Layer 4 of a small transformer language model trained on English Wikipedia (10 layers, counted from 0, width 96). Numbers have three digits each and are written without spaces.
A neuron's activation on a vector x is SiLU(gate . x) times (in . x), where the dot is the dot product.
The model reads these tokens: " " "2" " |" " " "3" " |" " " "4" " |" " " "5" " |" " " "6" " |" " " "7" " |" " " "8" " |" " " "9" " |" " " "10" " |\n" "|" " P" "oints" " |" " "

The vector x that enters this layer's MLP at each token. A number n stands for (n - 500) times 0.0059.
0 " ": 302425439490579822283574568307445604667413651374406531450627558432676472511302523471611469555635525630343616817685475492693635400554211655429239816518506395356465451559615549427424608420326449508625511389684522563696510474666682485426748572548488372378484442438613540372316412435633337261
1 "2": 534782433517598768094564509407548814846477602406570891490520483468492501508548444495658672503591386613194795431525470580507631704556469692579544551403402469681515502436560560596447401472626400402544555335696572598523635479584543532401270432420523331489366361390503468461515367357598421328
2 " |": 447489421492488867174592609587411434585658649285505714533466537465609541513491639455676565464616432597425538670706533646518448488545515627543451710681375316490440547398553551401361266366462519427629525468679517552454663375617691557571605634569574438477475531503721535268356495491529595279
3 " ": 259540432570573656265556786179413646790637576420495680459332463528465448455504662572631595477560538654387618714664457567596654457557368622469172788449436516509317468456552564417469567547416519467446401129562418522510572459734643518513768600540540493557422194677582598420387316448694367252
4 "3": 538632411493580665073464526397491735892604683394485886424381379556437575413589473602695671543469404686171845488448382614554613697491556627613531578404376428772482469512475564506490338503425459414442551302613441609417634508524574541394416445446668272700505323555430677481622490491561383421
5 " |": 439482501494550768202490614692379474601699504366673763632352463499442473426526674491767648478425445605501528705549422709439409670497514569581454619578340320648431699406496506470404089436388537370511470397538493535292608402651655572586388635559658491535410466760695529338477496428551638337
6 " ": 304478416580577614304500823192375629699636512491486669436219430503390428418589704637646595516460573618433578646557374565545638472537444622493143735383455464590273522458530565348451488607348512455360387108497375555511553494728607559548741625531521496584500179771587662429450292480722368285
7 "4": 564474556543557663127422520433479718823651584416416873318368470515452485356571460600717670595490442650147779482372379563506659753562587641651551565434384377854386417487492515473453301559399455418473468286579440578428692561530525555399470441415657218687526333647453761484587572465566384395
8 " |": 453493501498554732195486623700369471536710465380676768607389463475416472411543663527777684490395462611496524709484382688437416651538543593577425636569381338669372705389514513440399052465361520372512463398518479534300621398676620557566405646557632454519416487744698520375509498446536661370
9 " ": 320502418584580594318491822187385624682657481470489676422243412484372422409624706654649602523457585613443572620529356572527639473561498628504142721378484468583256515453536585336440455626341506455338392111476358557516567504736596559539725612530497511559513187778600664430441301495720369307
10 "5": 594469505614580660128446523404534756747685523458441821275377492537475403348606478603684698616467369636167679464282316597413656756601597699661547577396439383876361489401410510468427383510401488386441515304550415566511672593561488549394489457429676224670549239603494718487588530415576467400
11 " |": 468472484506556700222494646701352458557685428442680755632372460462379469417556666557764666496360415562537528715457342640423414676504559569562397636521389324708351720381486471453406023458351503358501449406507473556302584412688593537559415673565642458516460471757669523367520459446529670387
12 " ": 342505457601586573345485825181381617688646457490483677448268409473352428415660695669620596533449550606457565603506330551519629487541542640478136708346494461591260511441527577337452427634344492444319391105460344562544546517729580563519745623547489507543557192780584676414418254504695371320
13 "6": 547328504604604577065461501392492685749689592423483810338373467558522335283623487561655633671388362586128696421309403699546637720479553703629499638331512446855390522461409484498489418550442512414471587326515392547629606565623502465339547506333657298694542281548517698459559396505570513451
14 " |": 457487537504534681229492629716345434588648414465668759631337455442389456413522666561755673500317373578543480717450326618438417636484527566535371638537405372730352730376443447458395041464338489321494437377518474557314571428702556517544447697569622450543465479724616552326533425452516663367
15 " ": 344510481608582570348461835190384621669649447501478678457299398458354416413678698661617608523452546608447555590489326558521615487534561655458126694359500467603249504450513571331443422638346477443297397110448345568532537511718575576503733615523464516550576204789561688406424237509691371318
16 "7": 519382555584580594100382538346506734743655586456480837358430466471498380369627532563727648620430397603187679483371386732402624759504628801584527713274537434866364562529399456497419470567472545438489603326493379527570612569580492474362617543390669365743511335531446765512592506587545444482
17 " |": 481513543509506667225494628720332443584640403464665752620359453420396462419538663569761683469304357573529455716419330594431376597508531567556361649515396376715336736388439446471396046468338466293520436396519472560329540434711551494529451693591613417570465476716610577317545403444526638380
18 " ": 348522503610566573346446848200392641667635436511470663450313400458360409412696694650637604519452546617447572594486318556524625475545591664458121696377497453590241514463515589339439421641338453439306399125445331567529535509710569576498737595511447506538558204788546682398404230515708369333
19 "8": 550370584620492641136369526348413750746644609482424843340420420462496391360604537546744634651536414617168609402340418725379628819529715736550483619254488453885377522563459421498414439575506577452463514326564396530547701609582481434395613529410628398706467322536490786492509523555594439483
20 " |": 493501540516501662208476637726319440562625404451654733611390461431379474421546648573762686505302372594533472698418302595457394566520530587550354643520432396733318746394457460454395044496339487285527436403500452570346559434714547506534466709587603391584450480711609561329545407452506636390
21 " ": 368525475604554564337446847207390639674644434484471658433311391465361415405699683665649601524458573616449572580486316571535615480561583670466127693381498462588234533453514605345434418656334458433314408127443326573541551506708570573493732592511439510539555204803556676395410246508715367349
22 "9": 645377662623472641131399538323407775709649563441474808352509401473557429363618549595789569656512380658202642412302367664436526764556689767603476612294450497874347568484466414467428529555407587385382550350548338572572713594600427524430626553478641420659508289567418716511494524475646506515
23 " |": 464462570489514669199456644723308438554606431455667739611404473446368446434578657553740648525293356586548508673386302590438416548492552602534347622507413401730330735418479463435387044492341468297499463409485445565345527426698539513522476714596624367551452474740611590327532375458533628373
24 " ": 363515480596565566342454852201401634677634454490480667438331399470360415408711683666642598513437571622446590588474328563515608478546575676460128694388491467587233518454523589347438417653328451439304425131438343560544537494696574580485739590520437515527564204822561673394414229513717367341
25 "10": 625370548607535665181398419328383724635653578451481819305487418470451330384679562564737697704422325689291585457321431656400607743538738716544446595265450475803370578410324424440437487493317486338374591350568355544606621610571446619480528685412681363716488314493407706585496452435671395592
26 " |\n": 418486344341583706351647492594309452520341409471437584485415440490524595553757575295744546569509300614279413646705396532751679757562514520434230700254606424462134438404471500341513435458387592223670624564694451733377577535475602394504339434609627198558444679753630417400657194428703313497
27 "|": 609519423377637883378675493567501496522463647386428602446659531464667627499568629476567601536681508634383480737744548800541487556587623501583560606597431460424542571468560570222345455184474500367630620705662484617405673489647676459510628559475472423399434609604756532246385465498356274344
28 " P": 403595425405943744352622405780285619454558637569355501338706492403536581416513634723573620619634492665338425667587525539553680533499635344581151613239440520328502418331646405522520741454454308373425457501508458513535451651626604424509443540523476359595455453624400558479373462513592392197
29 "oints": 499618710651758685396563611437351821649554618397690664506640594471505473677499452518497482577281576563698589786566602877251634470496476692519552590396359396537404403199625485254587577285482690550637256471583437614653526492383483457335309508245776309644644554406293482454499070305736452235
30 " |": 532584678462626865284717534455402510714646625503607692534532638480672612480456589559578605429528356620448453595689623814356508416459569582551522718541165307337539581243501624387458346408482586514708598471540500511366551403540715522441540596600583337478456686623673447308417445472388618261
31 " ": 371670486519694664325633702103434673749655544398490662453433540514623511492452596569610609498586475657375514646730508701467838446484525580493282771521344518348416437357582599433529631562589474515485454144542477528508548456757623450406657489575542424538423282616601571426402238579675302229

Each question shows the input weights of one neuron of the MLP. A number n stands for (n - 500) times 0.0012.

n41 gate: 462497582396487513316301526542531411599471397562425445463366537337330298459471607462404518305363341371576459376448433222422366367484563574472569395519426439390299399456455461445423463675726428539661470472596596553440286614519596474503550526464787625466366422444614484591293468606528529609
n41 in: 444500437500518467479357468483636507535372697796281464431518503410356478465390561335496409592457637489342483631604567465283312605274448468693483740458514335428507368552609446611456432424775694557469473249577479521448405340722241443700458589475657472396402573434338550441560598472351496359
It fires most on token 26 " |\n"

n198 gate: 541574541490598497559471432574540321639681660442595358498510450425469416532363442502403561555561490480561366500427520466529416352624573530493524526500612603480478545537443535550679493487640469524620433583463517522516474617520336468618568373548529510554497410551436667269463493555590520621
n198 in: 547593542413602516488455462512558544535601407389589377583523424433488554761594413455555462664367573452463475451444477618498341497500517515566340520421478398411532502502394569681568519380471502593535458359400618428521573624485424505449579538661433567451544333458482390433570507553493548701
It fires most on token 7 "4"

n238 gate: 370724468340336449598555370503491333497612426574555480416335449445551358441234796565292651556561582394471497639537536552429497451588571583452555676468650667440594535604526594497636516477423552544258358415522493565472401315444351523491591586350493468471379639500608739669306480580443480687
n238 in: 456367419531563366437522346435503444567506571562491739497509432512408510418411348597402539478513683510469740419519453491469698579659488478534463602531623294812537524560668761680466704419485547352538574416545325404454556595491465506697609564433396500279549680472582600631503399462546465559
On which token does it fire most, and how strongly? 9 " ", at about 0.37

n98 gate: 587746602687511690481568309273286397492423444327345610582657694459418488427384520607615570573351504438706515701376523346601268531417462457564353530658396278481727515420615324512592467441623575642652334564460346432335274456642373477633213307414511783375516511564546496519473614508371461751
n98 in: 510355470470367479323420449648513406409470388521424654529497627569409596510595644393826683406473346483750553593514396681641366447599530585415665562563536432370454413410396336572597397712520608605623443613529530731560576536309463412598457459558620583441651510644272521550721443310523561497
It fires most on token 11 " |"

n227 gate: 698414491450515546686266395375383457411536535418614533483373425547572715506318467553450455610400408593559363524449598349370352391520523521425358586451580554611436390567441669518412654497543630466386639509576414416658384443677726491598564563539500448520500584543308551477497421602514435581
n227 in: 626595275535432555397280359475717518428473526582591442535521512453431418432398337541479491700476562608600538714371580544500488580579456539413404526468649654575482497535441515416426375500503642514553458392405396386478831440465533599467392458527462506404415439590346542482432562410543777346
On which token does it fire most, and how strongly? 25 "10", at about 0.31

n213 gate: 630555436418521427314606472512503323380509566283675434464439539521328361672494566281500427734516718540567567557572488512497591491473427631425536563536613687388666606512482425653707432456566283368448598448366586515513573562509404537525297636413381337503503533494564647503380582469541512548
n213 in: 491524583565554481592716406399540438365608468338347491386294544609581405461609442352437506473433619539562453589509581638520408560550444461377427642544445309302633417488380482527342494402451354400370506267508425394356469598581398485609356395394553577629402500412485509585467571518304641626
On which two tokens does it fire most, strongest first? 22 "9", 19 "8"

n165 gate: 484616466471588350444370402354392331395457361464540374340559490650407396503624530657495431476443505573497421586636489537369420687471468598490492542542375530620582585508452560568621608500638489462476709434634540503531453554572495416436495411500434629413549442503551626336484372543585511647
n165 in: 552431500596503383351481419495511400428355413429525494427627519476452548605667520489342545633489539433393426520660500514424316417489508663413590374408564382511396450396450638551697487534629411445519562325492492247430540553588625598503535492416621609631372329365594432421459547464537403519
On which two tokens does it fire most, strongest first? 25 "10", 16 "7"

n144 gate: 466569554571446456580557450632508337491422444353534738604420506593450571546483611397321555512544342538389531683453437340452353391562582462581356374669645526389441604568448418520409533359520458426380484489633503446542464547612561541429585488611397486441212469455635679520546303529442535379
n144 in: 684378469596539576370590543497326500594420655497486295478579519597393491500506462657435503415361475411660536483537438494514384376637444646536583434369516546566455668607579483696623699503450456489441487520596480380450491667630409426534480457359480291547387528564458633338486545440655534517
On which two tokens does it fire most, strongest first? 23 " |", 20 " |"

n215 gate: 329545273500560399343444511358601422409421423338645411673519683515566643421458538713613460765377699306451392643301560448493604594545240546548334218677358401565570414582455519596482373485493234500717557719365387567772465282339466466503326587466511596415353437496282400374541436470616511408
n215 in: 577578497611487640621530369602536682343425579649483559603676701503339503486534573611432451554635754527766797476586530341576427409310507545480603474470654493565520387419530283400516682600612520510399535339602449450291374513358439408556517466517399247500465693629554448417395453326438319583
It fires most on token 16 "7"

n90 gate: 441508579535480560447543304512423519340624429675512591502451512474460373523406460508452467469452529413510488508402531490425473553606567577474478496522510538441465419637527521510419538645378528496408579480473477403433623550681527490474587452487459433526481569500541580443486604488480440568
n90 in: 504483672492458443483542442430465465481425494589510522421555634393496395445519522589500380523404549421504620364358445552583552551580607524471456409596374500580370469561477474429459465539463427496523542555530534506435474373578562466634569491494502638435517498460621483466515485545565549672
It fires most on token 22 "9"

n14 gate: 412398406503566413716517500408472464581358596390611524528575489301461524512375482428581591587535419474566548557409567355639379581167406465545563638517657485418471641563532541491341369364520577448560454414544465685615336578538576395394403619597411486383488599426564597446546546515628491353
n14 in: 664480444506587412553508491468497348511284445445486462517590552431568555559548434360763500616563328340559636674557441483528393441486375463472325602558609434509631581634443557480272446416379616314480466422521370461636340598416401534438469409494461508620564400442492627503621444511500398425
On which two tokens does it fire most, strongest first? 0 " ", 26 " |\n"

n158 gate: 598403392586510596407531638537556573533421581536478413522546552435456506492494538428425540581546473417525471515596397453510511444537482357423518677551478363622423540586374393437566411487466571482389523508434421551543374466525479529532500594441484437494621512431562428364481508508522469474
n158 in: 500351479486370583455496488509489514492457519500519470498408428413494556477381434494531551419590520445444459492438383546400580387594496480393519591527568448482400433510404482492496496592508431461463585606574533456586429456547575431507359561532469600431558634481604562436508393583538490485
On which three tokens does it fire most, strongest first? 0 " ", 2 " |", 26 " |\n"

n46 gate: 641465517415483461445465334559582482558374500513277487647540507540539454590475415460566423525395497541483569614548500502552539457398446518547599505525690372413537312353518528267476514462480431586520521711514538542513516546520513627440426599495545530545464441601603323602588473627560348539
n46 in: 460472487551442608556503425467461584689543555518432549455477502578535419548408664586370500569365685269429442647466436485425497644503457461557387614537495609513610378510485425451517451466443502430543502379601467455380579409475451485610392674404414420352544617383599536570688414518476485575
On which token does it fire most, and how strongly? 26 " |\n", at about 0.36

n92 gate: 326470570535324391427512393461548470648621575581477443468556583457377431568684608544488480361620479657471398246255632292512476526570694590598442597624548488560555632497423548497517449434477367416585514567375512352460530418491624556543561642482450457341645598581503449700524374503409571359
n92 in: 297282462456334451533417654506486472569614404488362543465640546550552564396590412488551377485555646452373362328334509687407341426403582573439567396632451427464388700509425485545600391597561372633367682521531587494700423512571692530495512392312364477494408526509467506412557432401549422398
It fires most on token 26 " |\n"

n73 gate: 487534370426483399614453565766412382717524777417576628503564549580595382348514614420520342541507534483547423736343308526484531406437477497368447369593572507572477610577297339500432594386746530301540478627535358563620406604463249452599689527455497510633569354619722528424487701561396592460
n73 in: 497403491748556590537522516585713571547522445497512634515547373445518503609481302388475503465490566632363722394769481469524561453503546624433604515589790313411349339525563579519708440468628546515519415599382500586284410412435447598480512632462398392565628604524350446451556426494455679680
On which token does it fire most, and how strongly? 31 " ", at about 0.21

n74 gate: 397416538306531395281479330283587388521725565461397697452416398744415432455564443559328540345589399475636410594347420253421564521514497475370648486442520589592607373403612646678574634475667503550441645573424307593657420361650556436382500606496330483486425599254675682548580663511678560445
n74 in: 728710701644518541558430400425470462522618578393624711566552557321485415478338421417451438398692577606356451373488580591355361475357424484702542545449315572641388447381278475450423408494626403485500419506436512582545506554488379422590552391528454509464494548271451535546306503481304453530
It fires most on token 26 " |\n"

n239 gate: 427432427459429384456585557428526751369598378327532488494547425617374421450437358321399585467545450578482585640434589471384676320503488425442465362436480392596445469438580593395471440702552593638315481646514449401432720554509643389470555473479576628596512634700663370337506474578551500517
n239 in: 405594538451324457445478660516503571544483665418405571454503387446746276448740503481536373472520552511549527622382561345324435547527451520508457468348489497385587373516423573492511561427441370376590458579367453533497434567632583480528372533506429568399622524554641571356641552656564583527
It fires most on token 24 " "

n101 gate: 359294478573536553602551444510299682596463683376374500493500774486550793478633249471471532610807559641526522481277606320453481569388460615453558500655589552459637360449489411459553560418878403580595720630576526399581345372405585581675460559474525496677658349482613234514603562500631555593
n101 in: 343480503517436311567426363818507657517616467555493386546368533670425302591473773594734445449379662531261764685507426570457652578503247627500390441424431431328610558440561713538396477379615467403389535416529585517571615405476367449509427452514463680440396523570541528583483429626415313474
It fires most on token 1 "2"

n1 gate: 299574407557512238553561380596457356640249560730597592248516405194381429427603421403508363603625614401659601694259467456560776651238564517592661432709460600417347508208443575450496512271420612414309592706303660351474403342618623624564496401571313512568341857376508358613578386446425504552
n1 in: 678353709579490629497545440333543640430493544486565354660510544476399575573412326452681503336379472486431370389690594422401635549616565338255497503360375348666332553562291366695560457610507568619455464332599500332602532668597531272637517440694507243637536561490389464623441465739473567398
It fires most on token 27 "|"

n3 gate: 352492731445514468486563523356562592679640386688533622348628419549565586364371565539439513536480670458467571486308430563478523411549412579503350524322341517517478380431572441500591567537633516484657531379421397382456477446467436635589489542531425719377474508391436452492386550567471548519
n3 in: 512452394482692340604574415405546438467479337494626607413437486494488622530530549465422477781397322530568582230557446339541387464447491621590503596360483439358418454465500503452641337524538535551612564406477637301547682558512422500527509470703592315541396573328548479453307509587592374485
It fires most on token 31 " "

n94 gate: 528542493295430518646677322803624496570377647378524418339598690514727374497433493517328580672296612634302697741539517514377375598624517617510235265476412667397693617545605589479392483493592524493517576472523532603496482561472416394436569620336500679321550538568444536462490549493510697586
n94 in: 488619563458530528591687556514462368518469610522479422690540589731535647451531544706384430549366500534379527547401613575592322637431632528697356488291476553509548491473323454553371512388414410485654514365471567533494478618615534328430389571364225578371606476592518441404585600374368408473
It fires most on token 27 "|"

n206 gate: 635515511658360515597600592384298537747358422582578496514565426489489344442409766504627424667533446299514757783529558582546448341635471405316475774457567529496778424647558574699392486363433468476543412457579438450644507622464314518636511190515324447546570436323446271504583626449483416334
n206 in: 494493561412637432415523450457538541477434468319506527452559519361732443536417206464329412530339513503516384574596421510439654657552387520471497306413478553304513365325411627493569406687682404718584700513469543552459476459758559344560461573134649571439379539510363433393490425520604411513
It fires most on token 0 " "

n22 gate: 322433372254217492581526478437447416333541424614391375247570504453622701434645696599355571637508659366456474355384445514558648482529533463420536823562690767605340542529552662575240347666590399521548497445727630551368385671478634575341642526466496602442383598370637549558662504545372403431
n22 in: 396517614441451394526425547292516388457500484385516638288803602581401591576583524441490409477658487756523289551477431578336395385552636553671409481468599513470481604578549433517497392524410442459592296588407203516566234608408523460557506347440523403432682419484312678403477457360440288532
It fires most on token 21 " "

n119 gate: 544492667663366456347599599425436538434383702524451478461389556617377465460455481513481477548403587417366351541457489640611449363396495661508438521554579301411549454463418530583592495481629503362547470482423418555453579513471550540510409551683505378323600500433505694594571406543490449482
n119 in: 378646497446454432473413622552722353712704438601587447412530468389614472330608486650574306528416500489587505472419558462460402607473532436570438537511593553561459547505711547536495355545281522476557564552552651487494616537497365500580538434327527516616351476385478374449481459494540445556
On which token does it fire most, and how strongly? 13 "6", at about 0.41

n52 gate: 571391371458376503683412513444497459342675599571445537609484344484443308539632590568382591658416405424445710649457349474295500490691490423333468490391519580407607352500543874547190456446273381456461460549565618484579480490451573477521506322597503568397453400583569567668638497533355592487
n52 in: 365615412567570362459582231551390526500442544513377500325308649538519595404413415304554463542542583568414434569494666566622575449384733662562619450588367438526557582563407302360660497666677478482725713399566356509584477571548455397591579436607535465443650437413573572399500468423740429544
It fires most on token 10 "5"

n252 gate: 527577382537405697616582609627512576432488491535549531596318228467422629346457619543448423321635518441577506459335448506434475307694333619572439449690530412625421465430451503453485334365587476553561465457555410600490452396350469400630388308347503497545636443557386249506675592568586472533
n252 in: 398423416644397561497444638519548637464506439551547530483603394483729564288524642553527410313666302497632485491482453532584582453645462620460552609694451350461570398679358416614426520322540309556556439532427497462497540486303539473495325432512585413535748439477385446474648553583526524589
It fires most on token 28 " P"

n194 gate: 715410465628670404515485336655414645488587453574603564459374500506497574515609460393536357476445614512438535423464650576462515405541473509643615512421529445427382583547602494457491434674549263400755593521528374653284568457476530506568476419479595588503681389553470512556273645406612304617
n194 in: 326508451544503537440484399386484454361456532653416432549503640356529404406419528368395680578675475528324456466514503343341376715522563648408484505614372511598552363393503548329370558554535597497421453481568456492645691479428503383444546659472467560329585522516481599500533475556489608457
On which two tokens does it fire most, strongest first? 19 "8", 22 "9"

n135 gate: 609407382552601503405479475514536424497413413516567506527648434418557424546323368469497509330440303571466448560522377560497361344412309550672491566433402509478357285433756547544574624378620530453695691579354586406468424518592519354511424404416485688524424618726365692403494607410453447530
n135 in: 471470340538500460429500584542466530215358564494360669543571451410469564615682386424340418654524362685456523479485429624592434556512378395529602391430554452563526353418689434341622336395494590486406392550369601494488677406459619536427433542467412529668391442494415485474524655539511301362
On which two tokens does it fire most, strongest first? 27 "|", 28 " P"

n160 gate: 292325596463477344460397486484516701348476523442457473392560412450568462470575524377662391460596544744537401731548507365421390477351424473549470673605545227490632217380446459558603581192676609481493620527437625371489666419433497697611355443595603619513369487467671682467577423564529466608
n160 in: 553521532486472563248313377560455732389425601526219318451571445356355515607500485599886411572504493518525637350319464566497496404430342558528623590657421359435728336390439467460551459460445535347726671401392436454422404500472378583422444539627564826528445594594561627377450489737521626664
It fires most on token 2 " |"

n36 gate: 490477535484461410529404520494472440620614411527685414620439409389290490529536556439500447536361510712510647483306397449519318784541596448525595478656387743569577540516597559513503413338506636420295655430393636271442523572377598529565369461691683357303563532462532520248561522418416451399
n36 in: 567313477335391586376400587408537552539586616345564330517337500596575421527452618421631358533551435539473564476452408515590633205445418464332174506619468491551412392515444539386349577582445729579588617529539485500509466491296455554505550569500465593477345494500553446459467594557634500404
It fires most on token 5 " |"

n85 gate: 491270576503604669645462449665560497536596526564421424340399381468682473649302357432449446617473479449515664433566429497389558533588315579707409494482569494606565694547425455512529580643575658347559466491556545439385740330619539530456482404524465529427616488564348333535554618377523482500
n85 in: 497718511491402473448643509394436515485549356482588618528555427602511628413643627652529597552470529643563423521327541511542485448534720474568637435429455524503446411402645621244533503636582500536408473451557515588609374794442433500468500541415400409452577355432659665677480483605361506475
On which two tokens does it fire most, strongest first? 10 "5", 22 "9"

n99 gate: 342598500349282431628388500555346395512472527572577508660828329265394279586579640411465436441564414417325365436639656581508436500469623330523104458600530579508361463473520273409632504620542672671450452562426645381590613606192425737625331480663636558542420370351379496373531570823380681424
n99 in: 426391374466563403448571626338511748727394529581633519408669566530420488515473508586549486289550732432276622334310534570570588466385426477390293628415816279565482579541575511370439385542661654500612384478489508441579488540249557470655404659759787629282354677346657370663511541318558560412
On which token does it fire most, and how strongly? 27 "|", at about 0.21

n244 gate: 649500450423460476386483578500494545514385516620722263559339454480520500423561664487638555493497289537527487576568701477418661517398311602480672402540416367619397519756577435599578764257582750468423655430487375573507403532701540283672596453469503692322435493559460449450356513412584635552
n244 in: 420569664435529422458594563595356416408365545296506457423529690368396564399596467435566422470603448451474297429623428490621326428597468676484590471513326417656597619484614583540686406507475465447458408658478471519418250396679536295745397451546597503616246500647520797564458600378484434474
It fires most on token 5 " |"

n103 gate: 638371641627464707625509473500557377515506409430406347576563552468676580718416393544254500392518428560473415522455384708518635607524415449447485456456552521461585371766398612497529552649468503412571503279480485653484543615336452452527535608606497403379586359371658463565473497410437497383
n103 in: 565467604551581472473691586597523537509439465630557435541467421369520218428378374428439673448469382399605426668570388396550444326580577653343524444450444568365470564581533700503616393731491367543512520410589551589389569628503527442403497457617794446500395438382618608443458491677448573373
On which token does it fire most, and how strongly? 0 " ", at about 0.52

n106 gate: 345349587441464381484373377432503337266444545621287742526516506494621551539440460445470440543487562321435668432260618523458833408620529453227581522587548460704396516331599714533487762440471687656484562471627405558435476487536520507380435388457428516474493516561405601568366539440506401423
n106 in: 430481459490408550449494637621562493503626610415339411450388556563488553244244277455632341593526414432366396642581638421406454516326491415550487366390630581533332549277445617529565518686566613696522612338573542494574361540586658610491535435474405279554464613494308719538474592506556468597
It fires most on token 19 "8"

n166 gate: 573342430279362465651475531352452353528413385601399560379382299381596544481812522457512485559386466600568534532218571464352332568439518425609527512409587418296598503512534538475414500554467791512506433561497367597591519455654562491508460612340656597463389549412466595509546577553506534316
n166 in: 539565342400503716435565550653503591415428468480683397713441519333648717363480470516536357507447526385374558433434520542337447490519719381618590513474342473560262481726405619692519487600557458478600258345596484250462652607448631582542757411526445494420523561487471440336539552490494503427
It fires most on token 19 "8"

n26 gate: 610560594397695523600611442441665407440533431489462383441511434607571690386374508686459477629450456484584527576345503452559433343406430580577396365580611575472371461573369550359424453458513375479530702395577470422597523455535336461330462412616427495511520617503429489479568549442626574569
n26 in: 408414463333317561492587541540339489395503609328442437490351580434433322569707535405484554372508535484474392420432585565523582500534429422610568510505557473638595429445559508505492497625466662490511442590510521442628506487582564629459610674459434505665656448469540505532628619548308409352
On which two tokens does it fire most, strongest first? 1 "2", 29 "oints"

n18 gate: 584473516521595569548563495683211489363441623560476522588481606503559462582591538476505487396557370446386600431481364461466503566398581473440495598359505565522618541468623530543603503372469628586569435500412414306447472518380414570720453631422529618526470414649481435521556410597372548398
n18 in: 588579407401251516469573596535546511476680436371542581652521520560582468500370712521447475378425408420510445459503587645474487547614562447526557474448492449465362543636479326570604510497518443520356433503590650536470402622392540460483523301364315417565594552570600648508497440439409529523
It fires most on token 0 " "

n145 gate: 409420497411554431478371403572711556635398503366575516596519485585481536649468422386312393526497710732456547375464274578341520437616494542382428438556417358519346552538532296562531671341627509640361605431527519406490497451653439545596425275354367578672467531478513256626475528593663628410
n145 in: 526332633607524537669473679427379673380353547344591341427485570535503463464497470660680566479424411277488500454539557482515362559574368524383447573397396391318512431444536394603563308646424605472731393580449419518469444359500626560538321554633565365488427518570494576456497426590379314494
On which token does it fire most, and how strongly? 29 "oints", at about 0.37

n95 gate: 504447453488404638514430438550392508472490535552465424535577508616622437565490412477397508474430551446377383545456439527454433427626533538461440420434508398454455459404518438360487540494584483453510450420547423599432581540508583430460527577454533537479561570521382446459390516570506375494
n95 in: 638465516465426587480522600481433500543498526546466445540465494593582523521651546453457583393525457554414464413608297506528576490516504471472573560506506521377619512433486485500547510439544482649563432425457582540580492395416527421517559310492512634488548645454432527443506559517476591460
On which two tokens does it fire most, strongest first? 27 "|", 30 " |"